Layer 2 of a small transformer language model trained on English Wikipedia (9 layers, counted from 0, width 96).
A neuron's activation on a vector x is quick GELU(weights . x + bias), where the dot is the dot product. Quick GELU of z is z times sigmoid(1.702 z).
The model reads these tokens: " it" " back" " through" " the" " shock" " (" "down" "stream" " to" " up" "stream" ")" " at" " increased" " " "ve" "loc" "ity" "." " If" " a" " similar" " process" " occur" "s"

The vector x that enters this layer's MLP at each token. A number n stands for (n - 500) times 0.0057.
0 " it": 596,571,711,406,401,489,616,424,586,518,511,449,535,817,386,608,678,468,653,304,909,546,440,558,470,785,459,515,621,494,553,623,525,441,378,507,645,497,542,506,434,329,439,567,393,785,212,537,541,675,440,602,521,444,428,364,418,559,658,563,382,541,471,461,428,621,599,474,550,533,624,382,486,221,315,351,611,468,448,354,675,518,399,378,465,400,590,478,550,508,100,683,476,498,323,429
1 " back": 582,607,724,325,429,396,550,405,467,602,615,523,472,955,537,596,666,387,583,385,801,444,563,539,577,653,364,521,657,446,641,479,544,534,503,531,622,506,689,434,395,275,468,488,370,682,454,455,597,671,286,560,604,352,409,341,532,438,619,514,384,647,506,440,399,667,532,519,658,642,569,454,512,130,269,351,494,407,516,502,578,354,485,465,594,451,629,433,426,446,342,756,307,639,277,362
2 " through": 517,574,700,350,380,447,444,448,418,567,432,567,510,885,433,616,692,393,546,203,861,560,622,569,505,618,429,551,564,412,594,453,561,526,564,589,608,429,744,488,421,411,499,421,479,731,425,561,537,811,380,599,620,433,404,397,503,510,645,512,456,521,490,441,392,556,553,519,628,582,522,372,507,151,321,410,659,359,555,377,454,331,557,292,524,466,692,440,441,436,271,689,473,664,219,518
3 " the": 584,602,656,374,366,412,545,482,501,380,543,644,567,735,448,606,710,432,474,201,905,609,545,510,463,653,355,602,474,479,487,568,543,501,517,540,662,382,536,422,394,433,477,604,561,883,433,468,562,810,518,480,552,479,359,274,455,464,609,472,328,468,521,380,427,594,595,600,478,595,569,423,558,193,311,406,687,437,537,431,539,374,409,405,519,518,677,513,453,509,247,706,472,556,308,510
4 " shock": 584,740,759,382,385,334,628,348,421,571,541,543,490,906,482,623,722,581,456,395,807,554,515,634,591,672,372,617,630,426,525,579,425,610,572,572,692,261,586,441,326,355,474,470,416,841,522,437,566,708,326,555,514,404,370,470,499,518,571,467,328,553,604,499,427,727,553,476,648,366,654,392,562,134,296,248,433,503,560,469,509,434,421,396,482,618,532,467,495,398,275,660,367,533,403,311
5 " (": 473,544,607,329,370,384,529,538,516,583,537,499,546,802,472,603,716,413,596,189,771,549,571,511,374,649,473,619,470,569,621,566,568,494,582,518,611,405,490,389,425,358,389,547,362,809,584,441,674,724,265,507,619,523,433,443,479,507,626,397,306,475,588,472,456,552,610,711,610,539,564,434,652,188,299,405,659,443,627,334,613,378,473,180,426,520,645,435,480,457,222,748,565,467,230,549
6 "down": 495,659,701,282,357,479,546,526,369,551,601,565,465,816,518,592,864,486,500,280,700,505,529,672,419,711,412,491,591,491,662,540,364,535,535,544,644,426,637,408,266,362,523,593,414,677,396,580,550,922,428,544,514,320,288,548,423,545,338,440,382,528,559,431,572,713,576,519,677,545,581,525,579,117,325,312,451,412,585,459,578,546,482,342,326,607,520,431,467,519,269,664,378,493,432,442
7 "stream": 385,613,692,218,490,379,605,460,390,683,450,629,502,756,485,652,745,392,557,360,683,508,585,543,541,670,437,659,549,511,549,584,424,455,532,526,686,349,628,323,298,393,588,579,562,644,411,391,587,817,397,451,651,348,413,641,486,681,424,555,371,488,462,628,474,703,516,570,584,511,672,305,425,52,418,262,487,408,537,402,542,365,508,328,572,513,635,461,598,477,236,589,453,579,197,512
8 " to": 504,570,759,261,355,393,368,518,481,550,550,657,543,869,454,534,689,451,586,359,698,444,541,573,534,555,426,520,488,458,670,455,453,534,578,647,615,552,636,460,330,369,603,604,385,823,435,449,549,791,442,556,608,409,403,507,536,522,649,531,353,443,434,521,346,422,506,534,733,428,587,354,397,222,256,329,588,477,600,436,545,347,480,234,603,452,667,432,378,489,207,810,534,662,352,603
9 " up": 522,662,697,365,274,483,696,513,506,567,508,604,521,686,560,519,871,407,624,330,798,495,483,555,610,650,550,416,666,588,714,482,356,411,477,608,577,471,724,397,331,386,522,578,401,555,420,485,666,665,344,673,620,358,381,307,456,550,535,570,480,536,543,438,509,541,548,592,619,665,505,465,399,133,291,303,434,365,630,461,536,408,487,306,517,455,561,447,424,459,258,619,342,631,355,385
10 "stream": 434,598,652,242,445,401,603,487,423,653,434,631,473,697,550,667,766,347,511,303,743,516,618,560,554,685,454,622,577,490,573,579,426,484,549,511,693,318,674,329,256,401,566,529,532,596,411,488,560,784,442,437,625,342,410,687,480,642,447,534,384,536,470,535,501,746,537,601,525,525,649,319,407,108,425,281,514,405,541,416,538,341,496,363,589,501,627,420,602,442,293,515,365,646,194,479
11 ")": 479,650,684,426,348,421,516,429,595,566,507,562,544,814,400,610,715,478,622,176,669,406,555,484,485,658,448,723,622,529,642,577,527,600,628,526,523,509,468,449,377,356,386,521,479,948,441,323,596,780,452,627,486,336,370,547,556,531,600,536,334,548,513,591,363,477,454,564,612,472,683,425,623,273,212,554,627,389,515,407,552,396,471,309,478,449,685,461,412,496,103,709,413,550,139,442
12 " at": 564,635,769,307,448,520,487,570,403,516,589,676,485,905,451,526,688,539,656,274,744,587,514,482,606,647,340,509,386,464,531,429,468,443,636,624,619,430,740,424,435,366,517,599,382,644,519,476,621,740,384,492,581,512,285,325,517,515,552,488,375,557,604,378,382,484,633,590,715,465,486,382,411,182,297,462,667,452,514,231,533,433,578,237,458,500,594,467,479,571,260,630,460,588,194,553
13 " increased": 538,662,748,397,348,433,521,608,324,446,575,744,497,789,380,599,781,527,488,302,831,534,429,561,577,573,345,473,724,477,545,569,420,463,651,572,580,375,599,552,374,286,579,502,598,850,496,511,540,628,288,474,569,441,432,499,648,503,586,537,361,508,683,437,402,769,428,469,498,544,469,383,590,204,327,265,538,390,596,374,491,392,500,291,408,470,674,517,350,451,280,713,465,599,322,438
14 " ": 530,653,585,437,367,504,544,568,513,588,662,611,528,776,377,534,774,415,563,243,720,641,526,585,375,653,409,600,564,521,657,583,495,485,543,496,509,428,517,414,339,388,505,565,404,749,636,393,636,739,308,491,575,422,401,323,595,431,803,538,316,415,539,466,462,626,499,558,563,400,530,499,548,209,244,340,574,498,563,378,553,357,452,260,442,458,619,578,477,453,272,779,518,607,171,424
15 "ve": 593,506,627,496,363,376,582,465,432,473,487,558,558,700,415,581,765,457,622,124,719,462,491,568,480,605,275,427,510,381,616,593,406,495,683,478,684,464,793,445,346,405,590,743,288,642,395,699,462,870,367,533,582,536,360,654,628,591,550,414,426,554,572,478,442,634,548,643,584,507,502,429,647,290,350,393,528,471,467,419,637,503,437,248,426,631,428,484,359,441,139,551,400,686,294,411
16 "loc": 573,644,752,438,539,502,675,364,521,580,543,631,470,679,376,685,710,488,467,344,573,565,403,656,465,584,394,463,600,472,476,413,377,374,699,477,563,496,558,337,244,179,443,515,491,771,336,432,607,819,468,650,604,294,289,630,561,561,539,637,350,510,653,550,457,563,418,572,559,428,623,302,449,105,479,379,517,437,442,427,672,463,417,442,483,501,516,607,586,520,114,726,573,634,199,650
17 "ity": 434,599,753,387,378,456,604,370,400,533,509,720,455,768,373,644,650,473,568,442,718,557,396,685,479,620,348,626,641,447,595,501,405,501,594,489,579,444,643,384,270,374,471,619,466,844,467,412,612,832,369,446,507,419,393,733,516,613,461,660,528,423,648,594,338,605,591,521,562,426,620,303,604,230,280,304,543,505,489,259,588,394,479,285,551,627,611,585,548,458,169,595,392,551,180,422
18 ".": 519,652,731,426,363,363,554,468,455,685,553,614,517,838,328,542,683,548,437,247,697,448,570,513,525,693,504,565,540,476,583,604,544,446,581,544,593,582,497,387,408,363,435,643,463,614,497,394,700,768,392,363,585,400,446,487,430,493,641,541,380,448,543,556,367,516,544,613,642,418,649,425,566,299,272,455,739,447,448,330,523,399,371,139,489,515,717,515,446,499,133,676,584,708,260,409
19 " If": 594,597,729,350,307,273,612,514,498,617,468,530,473,750,571,566,732,541,530,232,782,547,477,551,553,634,276,528,516,554,607,538,370,507,497,460,626,623,686,403,337,460,551,574,302,754,392,592,470,661,423,382,516,510,354,489,556,485,539,436,324,461,427,485,416,598,763,597,711,520,495,291,534,326,366,266,701,474,569,431,583,462,524,221,490,455,639,482,482,580,266,814,354,602,476,421
20 " a": 683,554,742,464,296,361,617,552,608,411,640,712,590,767,369,590,662,448,520,390,797,672,442,519,567,546,409,518,313,470,600,587,378,453,510,437,547,390,654,453,420,383,531,605,467,866,455,407,602,697,496,594,566,314,416,437,518,480,685,463,384,386,596,449,488,660,549,545,497,541,536,445,571,200,234,404,576,403,552,357,611,475,484,243,425,408,572,379,409,553,111,756,454,618,362,550
21 " similar": 670,644,844,402,406,389,594,427,526,384,567,660,392,825,382,646,672,514,469,331,816,558,469,583,551,626,368,538,717,469,442,479,363,538,532,481,587,306,577,573,464,416,581,462,489,796,374,411,607,633,298,517,621,440,455,390,635,500,638,575,259,576,644,407,446,692,557,463,480,579,606,290,598,250,423,244,489,502,566,434,523,292,430,344,468,493,598,465,469,419,311,723,441,629,272,501
22 " process": 679,596,686,444,379,358,555,366,386,622,565,541,360,856,483,580,750,458,535,422,847,507,533,594,406,681,375,696,639,389,477,557,456,678,580,544,637,435,534,402,289,389,482,512,471,827,339,444,556,694,363,516,611,393,360,575,614,469,602,500,418,515,560,483,373,664,520,448,576,365,672,344,620,307,354,258,502,581,500,407,558,466,417,382,515,420,677,420,615,409,71,689,513,586,270,373
23 " occur": 456,723,748,303,505,532,559,408,458,508,653,585,530,895,464,498,769,495,509,450,790,431,541,584,547,776,358,648,646,449,521,495,287,415,473,473,625,496,518,442,335,407,456,555,526,777,529,536,600,568,277,520,454,439,414,551,554,491,495,523,407,594,596,482,382,612,542,586,600,400,480,415,559,28,313,424,501,469,612,345,597,440,432,242,508,342,713,467,413,520,69,818,580,652,281,487
24 "s": 607,633,596,349,537,453,442,401,411,492,620,509,474,809,314,643,696,397,527,379,824,551,586,568,524,732,384,629,549,450,742,473,465,491,592,489,569,483,483,279,395,378,537,698,457,594,410,474,613,753,436,485,571,335,491,576,568,490,616,671,534,420,471,468,328,588,536,657,576,407,542,375,591,326,358,491,422,518,738,200,579,335,481,381,417,432,673,553,440,414,234,633,456,600,153,392

Each question shows the input weights of one neuron of the MLP. A number n stands for (n - 500) times 0.0028.

n377 (bias -0.200): 463,596,410,718,474,402,354,475,463,470,486,396,516,572,684,504,153,289,456,407,664,500,539,463,499,565,661,453,274,462,440,445,446,398,620,487,448,422,482,552,369,783,449,600,613,456,431,534,443,653,466,204,435,426,613,532,480,634,448,660,437,440,706,499,524,486,388,416,653,580,379,569,563,632,557,588,385,550,377,527,688,519,372,521,344,436,447,399,343,440,502,616,510,488,380,483
It fires most on token 15 "ve"

n216 (bias -0.112): 596,382,483,384,511,526,491,568,533,596,239,397,568,419,504,513,403,388,372,369,502,477,418,407,397,555,493,461,529,493,335,857,628,580,796,504,384,646,564,503,538,584,589,488,510,434,633,278,556,496,473,448,484,572,460,409,380,565,589,369,510,561,482,418,519,496,590,418,598,595,591,681,368,515,651,620,577,400,680,512,560,605,583,367,591,576,679,533,579,708,547,675,478,508,556,374
On which three tokens does it fire most, strongest first? 5 " (", 18 ".", 19 " If"

n374 (bias -0.163): 397,303,560,491,515,535,462,471,443,422,673,493,495,524,356,341,661,708,358,333,442,535,523,429,564,487,612,505,379,396,335,500,495,516,635,332,536,464,712,568,430,194,530,519,538,189,715,643,558,309,533,439,476,524,531,333,420,412,347,468,432,607,635,393,481,599,584,486,496,528,365,374,450,589,572,709,573,414,375,453,698,320,480,572,581,485,489,404,398,351,451,496,606,466,477,503
It fires most on token 12 " at"

n367 (bias -0.225): 431,349,563,346,537,388,567,588,493,666,421,468,491,457,441,428,374,737,509,393,168,643,632,475,681,573,486,542,599,587,231,452,600,344,505,520,593,564,410,369,483,579,488,547,481,474,528,349,483,564,517,600,539,479,289,404,503,411,603,437,478,377,447,485,489,511,358,438,485,521,382,471,509,384,580,465,419,414,537,583,270,372,561,624,566,374,335,346,653,632,501,395,420,469,454,546
It fires most on token 7 "stream"

n192 (bias -0.014): 440,548,426,581,695,384,397,379,531,568,301,443,533,351,592,593,557,649,571,400,524,466,437,503,672,539,471,512,603,526,555,672,554,555,453,217,483,599,614,415,413,477,675,518,628,610,367,322,442,607,481,611,355,520,470,392,456,526,633,522,591,667,365,452,612,510,458,678,440,466,393,566,496,468,529,596,569,393,647,583,404,405,388,604,615,496,421,388,548,305,653,298,606,555,412,588
It fires most on token 10 "stream"

n108 (bias -0.172): 310,377,573,570,598,690,491,548,381,687,522,849,552,515,554,373,412,419,635,503,492,550,527,586,385,533,427,557,441,522,575,672,658,574,446,588,420,694,601,373,379,787,462,367,537,632,340,370,384,532,388,500,485,422,509,397,698,405,534,511,589,660,405,647,388,488,512,613,511,427,441,529,460,750,603,601,406,632,677,513,529,541,328,605,513,419,543,622,411,404,633,570,683,523,405,370
On which two tokens does it fire most, strongest first? 14 " ", 24 "s"

n177 (bias -0.047): 574,483,605,500,455,432,537,505,526,267,486,425,431,449,427,475,565,451,405,448,680,506,524,578,422,566,476,427,713,494,425,393,531,537,381,397,446,428,295,463,490,502,607,586,505,581,634,536,440,370,436,289,390,499,335,581,396,631,493,440,504,470,380,356,636,270,542,267,566,596,553,391,549,565,705,440,416,587,419,599,326,490,627,475,466,578,455,208,447,412,489,552,482,436,642,361
On which token does it fire most, and how strongly? 21 " similar", at about 1.6

n150 (bias -0.266): 386,516,440,667,405,537,629,415,393,535,518,500,582,430,741,346,433,547,527,559,567,535,440,307,697,450,417,514,551,622,450,633,496,617,500,604,490,448,322,611,452,442,347,455,559,436,491,432,259,598,323,442,577,562,508,557,455,431,381,584,593,529,531,333,404,518,560,118,521,360,367,527,434,443,511,537,432,621,543,491,389,228,551,441,567,224,569,291,494,640,536,574,513,546,495,419
On which token does it fire most, and how strongly? 23 " occur", at about 0.44

n121 (bias -0.187): 454,565,549,593,607,448,536,394,544,470,470,606,521,637,532,440,551,702,727,640,416,386,546,368,540,622,485,402,388,651,540,546,637,495,531,610,450,671,624,526,476,649,478,442,334,618,295,462,424,447,564,521,560,600,548,574,441,424,598,355,546,593,626,695,619,632,540,584,431,553,621,494,392,567,686,329,492,467,475,591,674,633,554,528,487,474,514,651,593,586,640,591,586,478,676,303
On which two tokens does it fire most, strongest first? 19 " If", 0 " it"

n336 (bias -0.228): 477,480,465,631,540,494,614,329,412,551,375,645,452,446,670,422,440,296,559,424,481,310,453,465,396,547,523,599,601,497,512,479,699,690,420,506,542,506,260,532,356,612,642,581,527,356,387,693,591,635,432,535,604,474,299,499,656,194,491,600,492,367,378,399,556,515,468,386,593,565,713,411,303,600,690,502,617,529,626,541,465,500,566,478,723,606,448,461,499,121,517,415,570,552,516,626
On which two tokens does it fire most, strongest first? 22 " process", 10 "stream"

n112 (bias -0.235): 545,211,390,336,480,546,553,330,497,354,374,441,386,327,439,546,605,264,582,307,256,385,430,513,598,402,722,467,474,312,437,423,486,584,493,500,499,329,419,553,488,422,578,706,622,621,483,608,675,330,732,271,479,337,565,588,588,607,358,227,319,553,393,541,636,443,720,593,642,562,496,548,716,423,807,600,345,552,466,354,589,181,508,412,526,633,445,553,337,396,569,483,593,538,456,513
It fires most on token 15 "ve"

n159 (bias -0.168): 408,291,563,568,640,418,556,537,528,582,540,525,430,331,443,614,422,447,410,463,430,631,626,266,539,453,568,607,344,566,619,579,456,363,360,494,430,554,520,591,350,456,610,549,706,558,455,446,462,426,529,474,382,478,599,417,450,310,568,465,421,320,468,541,764,490,609,280,782,378,527,354,249,488,680,485,430,497,699,422,559,472,438,486,613,538,536,330,423,453,310,478,565,604,406,606
It fires most on token 20 " a"

n154 (bias -0.069): 524,386,340,330,395,367,384,450,434,619,455,303,454,485,465,528,490,639,568,382,493,619,358,419,245,439,568,479,454,598,523,669,528,552,580,474,450,548,484,409,594,478,428,485,477,559,474,452,706,397,684,478,612,506,407,506,485,546,418,520,527,635,491,489,473,520,508,790,399,501,445,278,623,539,450,432,252,497,610,513,433,484,635,535,517,417,465,505,452,511,600,419,655,506,575,454
It fires most on token 5 " ("

n145 (bias -0.222): 254,366,417,530,438,665,445,538,475,367,415,413,509,388,541,397,377,369,395,644,657,525,384,352,531,420,585,550,467,423,493,328,545,439,356,481,531,615,407,528,687,534,551,639,446,683,499,347,588,666,330,337,402,431,335,481,590,656,356,422,431,508,423,529,182,342,711,453,661,460,548,437,565,554,577,553,369,451,557,503,357,632,335,553,564,367,628,501,607,314,498,527,522,404,447,429
On which token does it fire most, and how strongly? 17 "ity", at about 0.16

n203 (bias -0.086): 649,642,546,674,667,493,422,488,509,565,495,218,515,274,617,511,498,466,414,360,586,514,471,458,539,514,510,544,486,687,509,415,489,458,589,592,646,441,425,480,520,492,482,547,401,542,487,444,776,393,712,616,327,299,463,539,504,477,586,525,225,439,470,468,498,504,442,494,622,441,510,534,508,562,558,473,475,565,564,519,416,379,434,642,394,561,577,464,522,382,449,465,635,441,578,414
On which token does it fire most, and how strongly? 4 " shock", at about 0.58

n305 (bias -0.029): 374,498,334,644,396,494,471,587,407,504,612,577,574,413,530,550,483,695,436,335,750,608,474,409,432,613,544,383,705,551,596,594,622,388,312,570,467,468,601,430,515,546,610,495,626,461,578,494,600,489,566,377,433,354,369,460,309,468,355,354,607,596,435,525,393,648,523,567,364,422,434,426,561,652,670,545,545,557,423,598,396,645,487,356,567,564,600,447,363,581,616,463,522,536,363,448
It fires most on token 18 "."

n131 (bias -0.076): 396,466,520,672,705,454,471,367,492,381,428,440,372,486,550,344,335,531,640,423,631,309,699,702,390,518,491,555,472,801,549,480,466,380,400,425,569,603,522,487,704,686,488,404,606,463,424,588,583,561,273,442,573,465,578,452,571,630,430,524,615,462,450,508,525,512,581,511,549,573,402,602,562,477,570,439,501,519,546,464,568,568,449,356,695,404,629,548,338,455,530,484,570,677,356,501
It fires most on token 23 " occur"

n333 (bias -0.135): 542,485,425,441,490,540,481,590,482,409,683,335,539,563,553,419,528,497,351,241,561,350,431,347,502,324,433,503,662,487,411,589,485,438,473,518,357,478,508,467,493,544,495,374,605,510,506,587,672,360,450,526,572,414,358,343,446,572,511,391,498,722,511,464,408,730,582,412,547,405,409,519,609,640,556,416,447,598,586,640,307,360,294,503,471,618,508,418,559,651,629,537,532,534,623,492
On which two tokens does it fire most, strongest first? 21 " similar", 13 " increased"

n354 (bias -0.401): 493,358,697,378,641,493,487,526,523,488,424,381,419,578,536,464,471,737,482,545,434,503,573,616,562,502,525,593,374,494,527,424,623,250,381,553,495,430,736,384,600,545,391,359,514,616,555,534,526,631,450,389,406,551,484,317,587,600,402,562,528,525,603,591,542,499,518,280,511,333,319,585,234,610,584,566,455,458,252,529,535,493,278,504,419,344,535,598,644,503,401,342,486,551,575,414
On which token does it fire most, and how strongly? 12 " at", at about 0.51

n120 (bias -0.253): 413,252,664,363,610,431,393,389,430,490,672,573,542,405,462,305,365,605,377,580,520,548,589,517,690,543,538,615,549,483,640,653,485,566,635,274,326,459,611,497,432,517,478,487,636,520,429,484,510,569,578,398,585,346,466,484,576,383,423,456,656,589,537,509,438,424,397,458,421,320,418,488,457,580,298,590,489,739,438,574,543,539,404,524,440,669,364,546,420,481,475,653,619,558,477,501
On which three tokens does it fire most, strongest first? 17 "ity", 24 "s", 18 "."

n266 (bias -0.232): 401,554,370,630,582,653,507,542,409,529,508,518,655,527,410,530,373,558,365,501,489,811,460,627,532,596,505,850,479,640,512,522,605,241,446,412,389,475,623,416,666,387,498,481,287,574,540,447,485,452,544,479,480,519,577,452,559,429,619,484,501,409,426,577,602,505,413,411,686,526,501,607,442,616,478,477,360,621,498,465,528,471,427,447,691,186,359,583,659,530,480,486,370,560,509,708
On which token does it fire most, and how strongly? 14 " ", at about 1.1

n60 (bias -0.043): 740,619,560,462,539,263,313,384,504,542,385,553,440,423,515,440,659,523,568,523,458,598,569,654,381,659,568,528,402,734,508,408,589,561,526,446,463,616,541,549,427,620,433,452,556,487,267,287,379,529,665,398,370,562,547,558,393,380,555,482,326,485,479,445,395,370,480,485,518,563,451,545,506,502,691,452,445,619,434,394,387,666,449,457,581,513,447,554,410,680,609,540,437,581,454,426
On which token does it fire most, and how strongly? 19 " If", at about 1.6

n284 (bias -0.267): 411,427,619,646,561,381,370,381,459,431,473,656,592,497,507,514,621,386,705,493,344,430,472,469,464,412,418,573,555,450,303,323,503,610,468,664,616,463,547,547,497,531,712,468,504,378,384,468,574,537,545,347,665,688,523,378,524,453,437,535,332,505,500,568,287,347,585,385,346,748,501,553,570,432,463,633,497,474,506,488,739,557,472,656,319,531,646,520,581,542,633,457,626,477,422,519
On which token does it fire most, and how strongly? 21 " similar", at about 0.28

n133 (bias -0.248): 384,463,376,590,380,635,454,441,759,420,448,547,642,516,296,575,607,511,461,527,526,603,478,513,779,397,579,485,294,662,518,375,490,463,476,504,344,380,423,438,359,320,393,569,515,354,411,317,642,490,346,530,561,420,426,537,460,718,340,475,797,433,655,447,449,520,480,575,559,461,605,442,578,712,415,501,263,614,307,607,247,670,470,473,619,550,650,711,496,494,686,504,455,545,393,569
On which token does it fire most, and how strongly? 17 "ity", at about 0.4

n59 (bias -0.251): 589,340,499,366,621,635,383,363,376,278,569,338,640,489,347,365,442,585,605,451,638,549,491,330,306,469,497,481,556,442,463,620,414,540,423,394,662,538,403,417,539,515,376,603,473,435,688,743,468,550,794,518,424,579,521,79,215,492,468,475,452,337,528,370,595,474,556,394,414,553,454,754,420,414,526,356,424,417,504,441,495,404,239,722,583,521,622,519,563,458,445,455,238,488,428,630
It fires most on token 3 " the"

n57 (bias -0.050): 357,544,642,543,708,609,324,558,680,299,561,593,624,542,434,428,402,596,482,536,411,513,556,466,608,510,523,523,614,650,436,305,522,626,411,446,617,463,658,443,484,384,594,701,422,498,433,313,514,558,600,649,552,538,494,407,546,457,512,482,504,466,476,400,598,346,421,512,492,411,654,715,380,548,555,343,741,448,459,591,457,589,734,520,503,561,593,543,660,579,596,440,418,414,478,660
It fires most on token 12 " at"

n279 (bias -0.166): 637,407,356,544,390,600,613,594,420,355,663,601,405,381,621,433,423,570,456,516,573,563,607,299,499,334,539,393,656,483,404,417,438,581,455,570,390,636,358,588,498,349,736,375,470,350,582,463,319,414,454,469,628,499,665,273,505,434,499,642,523,407,691,452,554,457,563,332,701,551,476,400,257,352,408,400,414,548,482,395,393,435,699,354,539,456,415,464,503,628,360,503,411,535,506,581
It fires most on token 9 " up"

n365 (bias -0.097): 321,553,410,517,439,467,507,630,392,384,330,665,550,582,597,336,431,398,324,517,433,663,534,473,508,516,628,467,514,550,555,589,582,523,512,493,569,492,410,461,642,562,392,519,660,417,459,319,578,450,522,526,423,340,473,350,395,493,443,501,309,764,493,328,551,743,372,727,597,526,422,261,449,811,507,468,468,550,568,583,457,294,358,489,551,545,465,398,440,402,527,648,549,674,485,567
It fires most on token 21 " similar"

n249 (bias -0.196): 295,441,567,605,494,575,461,762,461,563,430,425,780,582,486,309,512,442,589,393,522,561,423,535,461,438,472,651,512,525,398,586,463,494,520,640,278,483,473,557,421,512,458,567,454,468,521,437,415,574,351,744,572,465,605,247,493,512,469,624,460,257,395,631,330,354,475,484,492,319,593,460,663,649,580,539,379,511,353,727,543,430,532,449,501,476,469,522,642,384,619,477,630,505,583,606
It fires most on token 14 " "

n312 (bias -0.187): 477,442,372,275,491,458,499,496,698,419,366,477,627,443,665,603,591,434,481,550,520,418,443,652,439,594,483,495,505,438,462,570,729,600,732,415,534,405,548,712,472,314,499,417,656,426,435,640,429,478,709,347,525,490,442,388,476,477,431,637,490,568,591,346,577,499,525,450,659,549,670,473,511,288,528,608,344,490,423,581,467,605,548,450,508,400,284,352,493,634,616,420,582,415,502,482
It fires most on token 6 "down"

n278 (bias -0.121): 382,455,671,524,225,807,794,665,449,340,447,632,672,371,666,490,508,470,409,455,557,547,295,393,363,416,687,461,439,694,486,520,598,463,450,571,613,481,677,664,400,456,437,557,744,368,425,523,491,256,480,465,526,529,316,706,550,422,414,483,458,439,590,433,330,674,523,581,686,604,322,416,660,697,481,676,345,410,429,380,314,500,533,658,494,486,456,411,513,426,712,536,626,543,298,420
On which token does it fire most, and how strongly? 13 " increased", at about 0.46

n41 (bias -0.383): 490,491,406,537,412,626,530,618,359,649,412,677,455,428,569,562,516,496,396,563,572,500,593,424,526,431,333,601,691,466,495,504,575,553,546,489,474,753,373,566,462,176,306,562,570,380,592,605,523,347,193,419,373,603,360,642,419,545,271,469,550,455,481,551,503,464,573,320,413,544,457,675,540,468,537,363,530,525,532,560,463,502,536,577,550,535,400,370,495,586,422,404,488,597,414,442
It fires most on token 13 " increased"

n283 (bias -0.293): 672,476,476,430,473,679,375,439,588,414,579,646,512,217,388,590,597,567,446,501,480,334,427,603,470,459,527,453,684,312,467,649,357,503,464,598,486,458,601,609,879,491,669,454,493,390,402,391,646,339,415,500,681,523,607,405,470,611,379,586,882,516,346,252,523,665,549,589,281,564,512,440,563,539,512,732,596,609,501,462,691,331,418,512,650,395,578,578,616,560,320,479,545,507,433,455
On which two tokens does it fire most, strongest first? 21 " similar", 24 "s"

n128 (bias -0.256): 380,391,302,370,612,437,536,443,610,640,546,460,644,381,346,421,267,634,646,423,517,533,698,463,694,672,595,670,455,467,543,475,660,284,448,383,638,520,520,373,407,320,277,522,452,550,470,517,456,516,298,521,545,655,583,425,427,613,688,538,505,302,571,491,574,577,516,430,500,471,532,487,508,397,512,546,517,324,522,482,523,383,726,575,421,418,552,303,386,495,734,436,527,598,670,620
On which two tokens does it fire most, strongest first? 5 " (", 2 " through"

n332 (bias -0.150): 494,407,463,400,650,578,409,643,482,646,567,601,635,562,351,454,435,530,531,411,516,440,505,367,516,646,677,447,688,574,333,583,435,653,711,658,420,536,569,521,593,476,73,317,504,546,443,356,448,422,495,539,431,583,449,502,370,355,478,546,439,419,612,554,678,316,453,486,529,432,394,460,347,639,454,632,288,285,391,544,686,287,414,525,639,651,726,387,417,521,390,422,423,461,474,648
It fires most on token 11 ")"

n148 (bias 0.053): 598,683,396,652,621,644,517,403,453,684,746,523,544,603,442,449,633,537,505,451,257,486,500,605,467,493,487,544,588,434,542,486,598,638,509,585,416,671,381,390,456,408,576,511,542,352,649,500,582,451,540,435,431,428,429,626,515,616,507,502,570,577,468,616,452,725,705,467,566,429,550,419,418,593,578,549,482,387,651,565,626,419,591,487,549,693,467,384,525,433,571,456,629,604,468,563
On which three tokens does it fire most, strongest first? 24 "s", 16 "loc", 18 "."

n158 (bias -0.187): 600,573,494,686,468,509,565,469,345,398,257,643,234,528,466,288,684,546,532,199,600,390,493,523,456,493,688,409,620,705,440,221,530,686,566,571,449,434,518,436,479,619,481,365,411,449,584,462,373,424,446,596,370,499,439,525,268,597,573,414,527,576,473,309,561,461,506,575,541,475,630,245,747,632,417,426,558,518,583,408,589,496,524,733,301,516,415,516,403,495,669,434,634,533,740,575
It fires most on token 21 " similar"

n355 (bias -0.093): 502,453,476,567,594,415,477,576,478,427,546,613,509,510,521,515,401,605,607,465,468,325,532,621,562,525,463,571,513,647,586,506,360,516,612,524,458,663,429,501,472,578,342,384,597,337,355,406,458,660,466,374,350,567,519,589,600,365,571,502,224,532,404,450,466,507,280,704,642,535,384,379,492,658,591,596,582,497,388,468,545,351,588,415,480,377,384,217,391,404,546,455,453,337,560,568
On which token does it fire most, and how strongly? 11 ")", at about 0.29

n280 (bias -0.004): 555,630,499,536,681,599,555,331,550,699,504,470,536,471,620,480,432,722,366,501,561,479,526,525,339,402,567,484,374,537,790,495,526,370,492,559,417,526,543,377,709,643,658,478,542,640,582,550,490,501,383,506,540,266,511,532,424,435,326,541,413,322,467,540,574,645,409,413,404,518,429,598,477,637,338,444,242,631,246,381,719,309,409,518,488,615,448,471,435,526,402,561,672,498,414,521
On which token does it fire most, and how strongly? 16 "loc", at about 1.2

n318 (bias -0.298): 506,551,559,468,896,590,544,484,614,427,231,538,309,385,548,420,350,381,455,501,381,587,575,372,670,503,381,519,314,571,719,541,425,699,589,568,560,593,562,472,457,317,408,443,464,575,439,711,768,525,414,680,259,530,686,137,436,360,501,614,378,513,542,589,485,496,687,417,469,317,475,705,445,494,358,397,432,605,540,758,521,554,334,479,393,388,482,543,459,413,518,480,439,580,496,489
On which token does it fire most, and how strongly? 1 " back", at about 0.54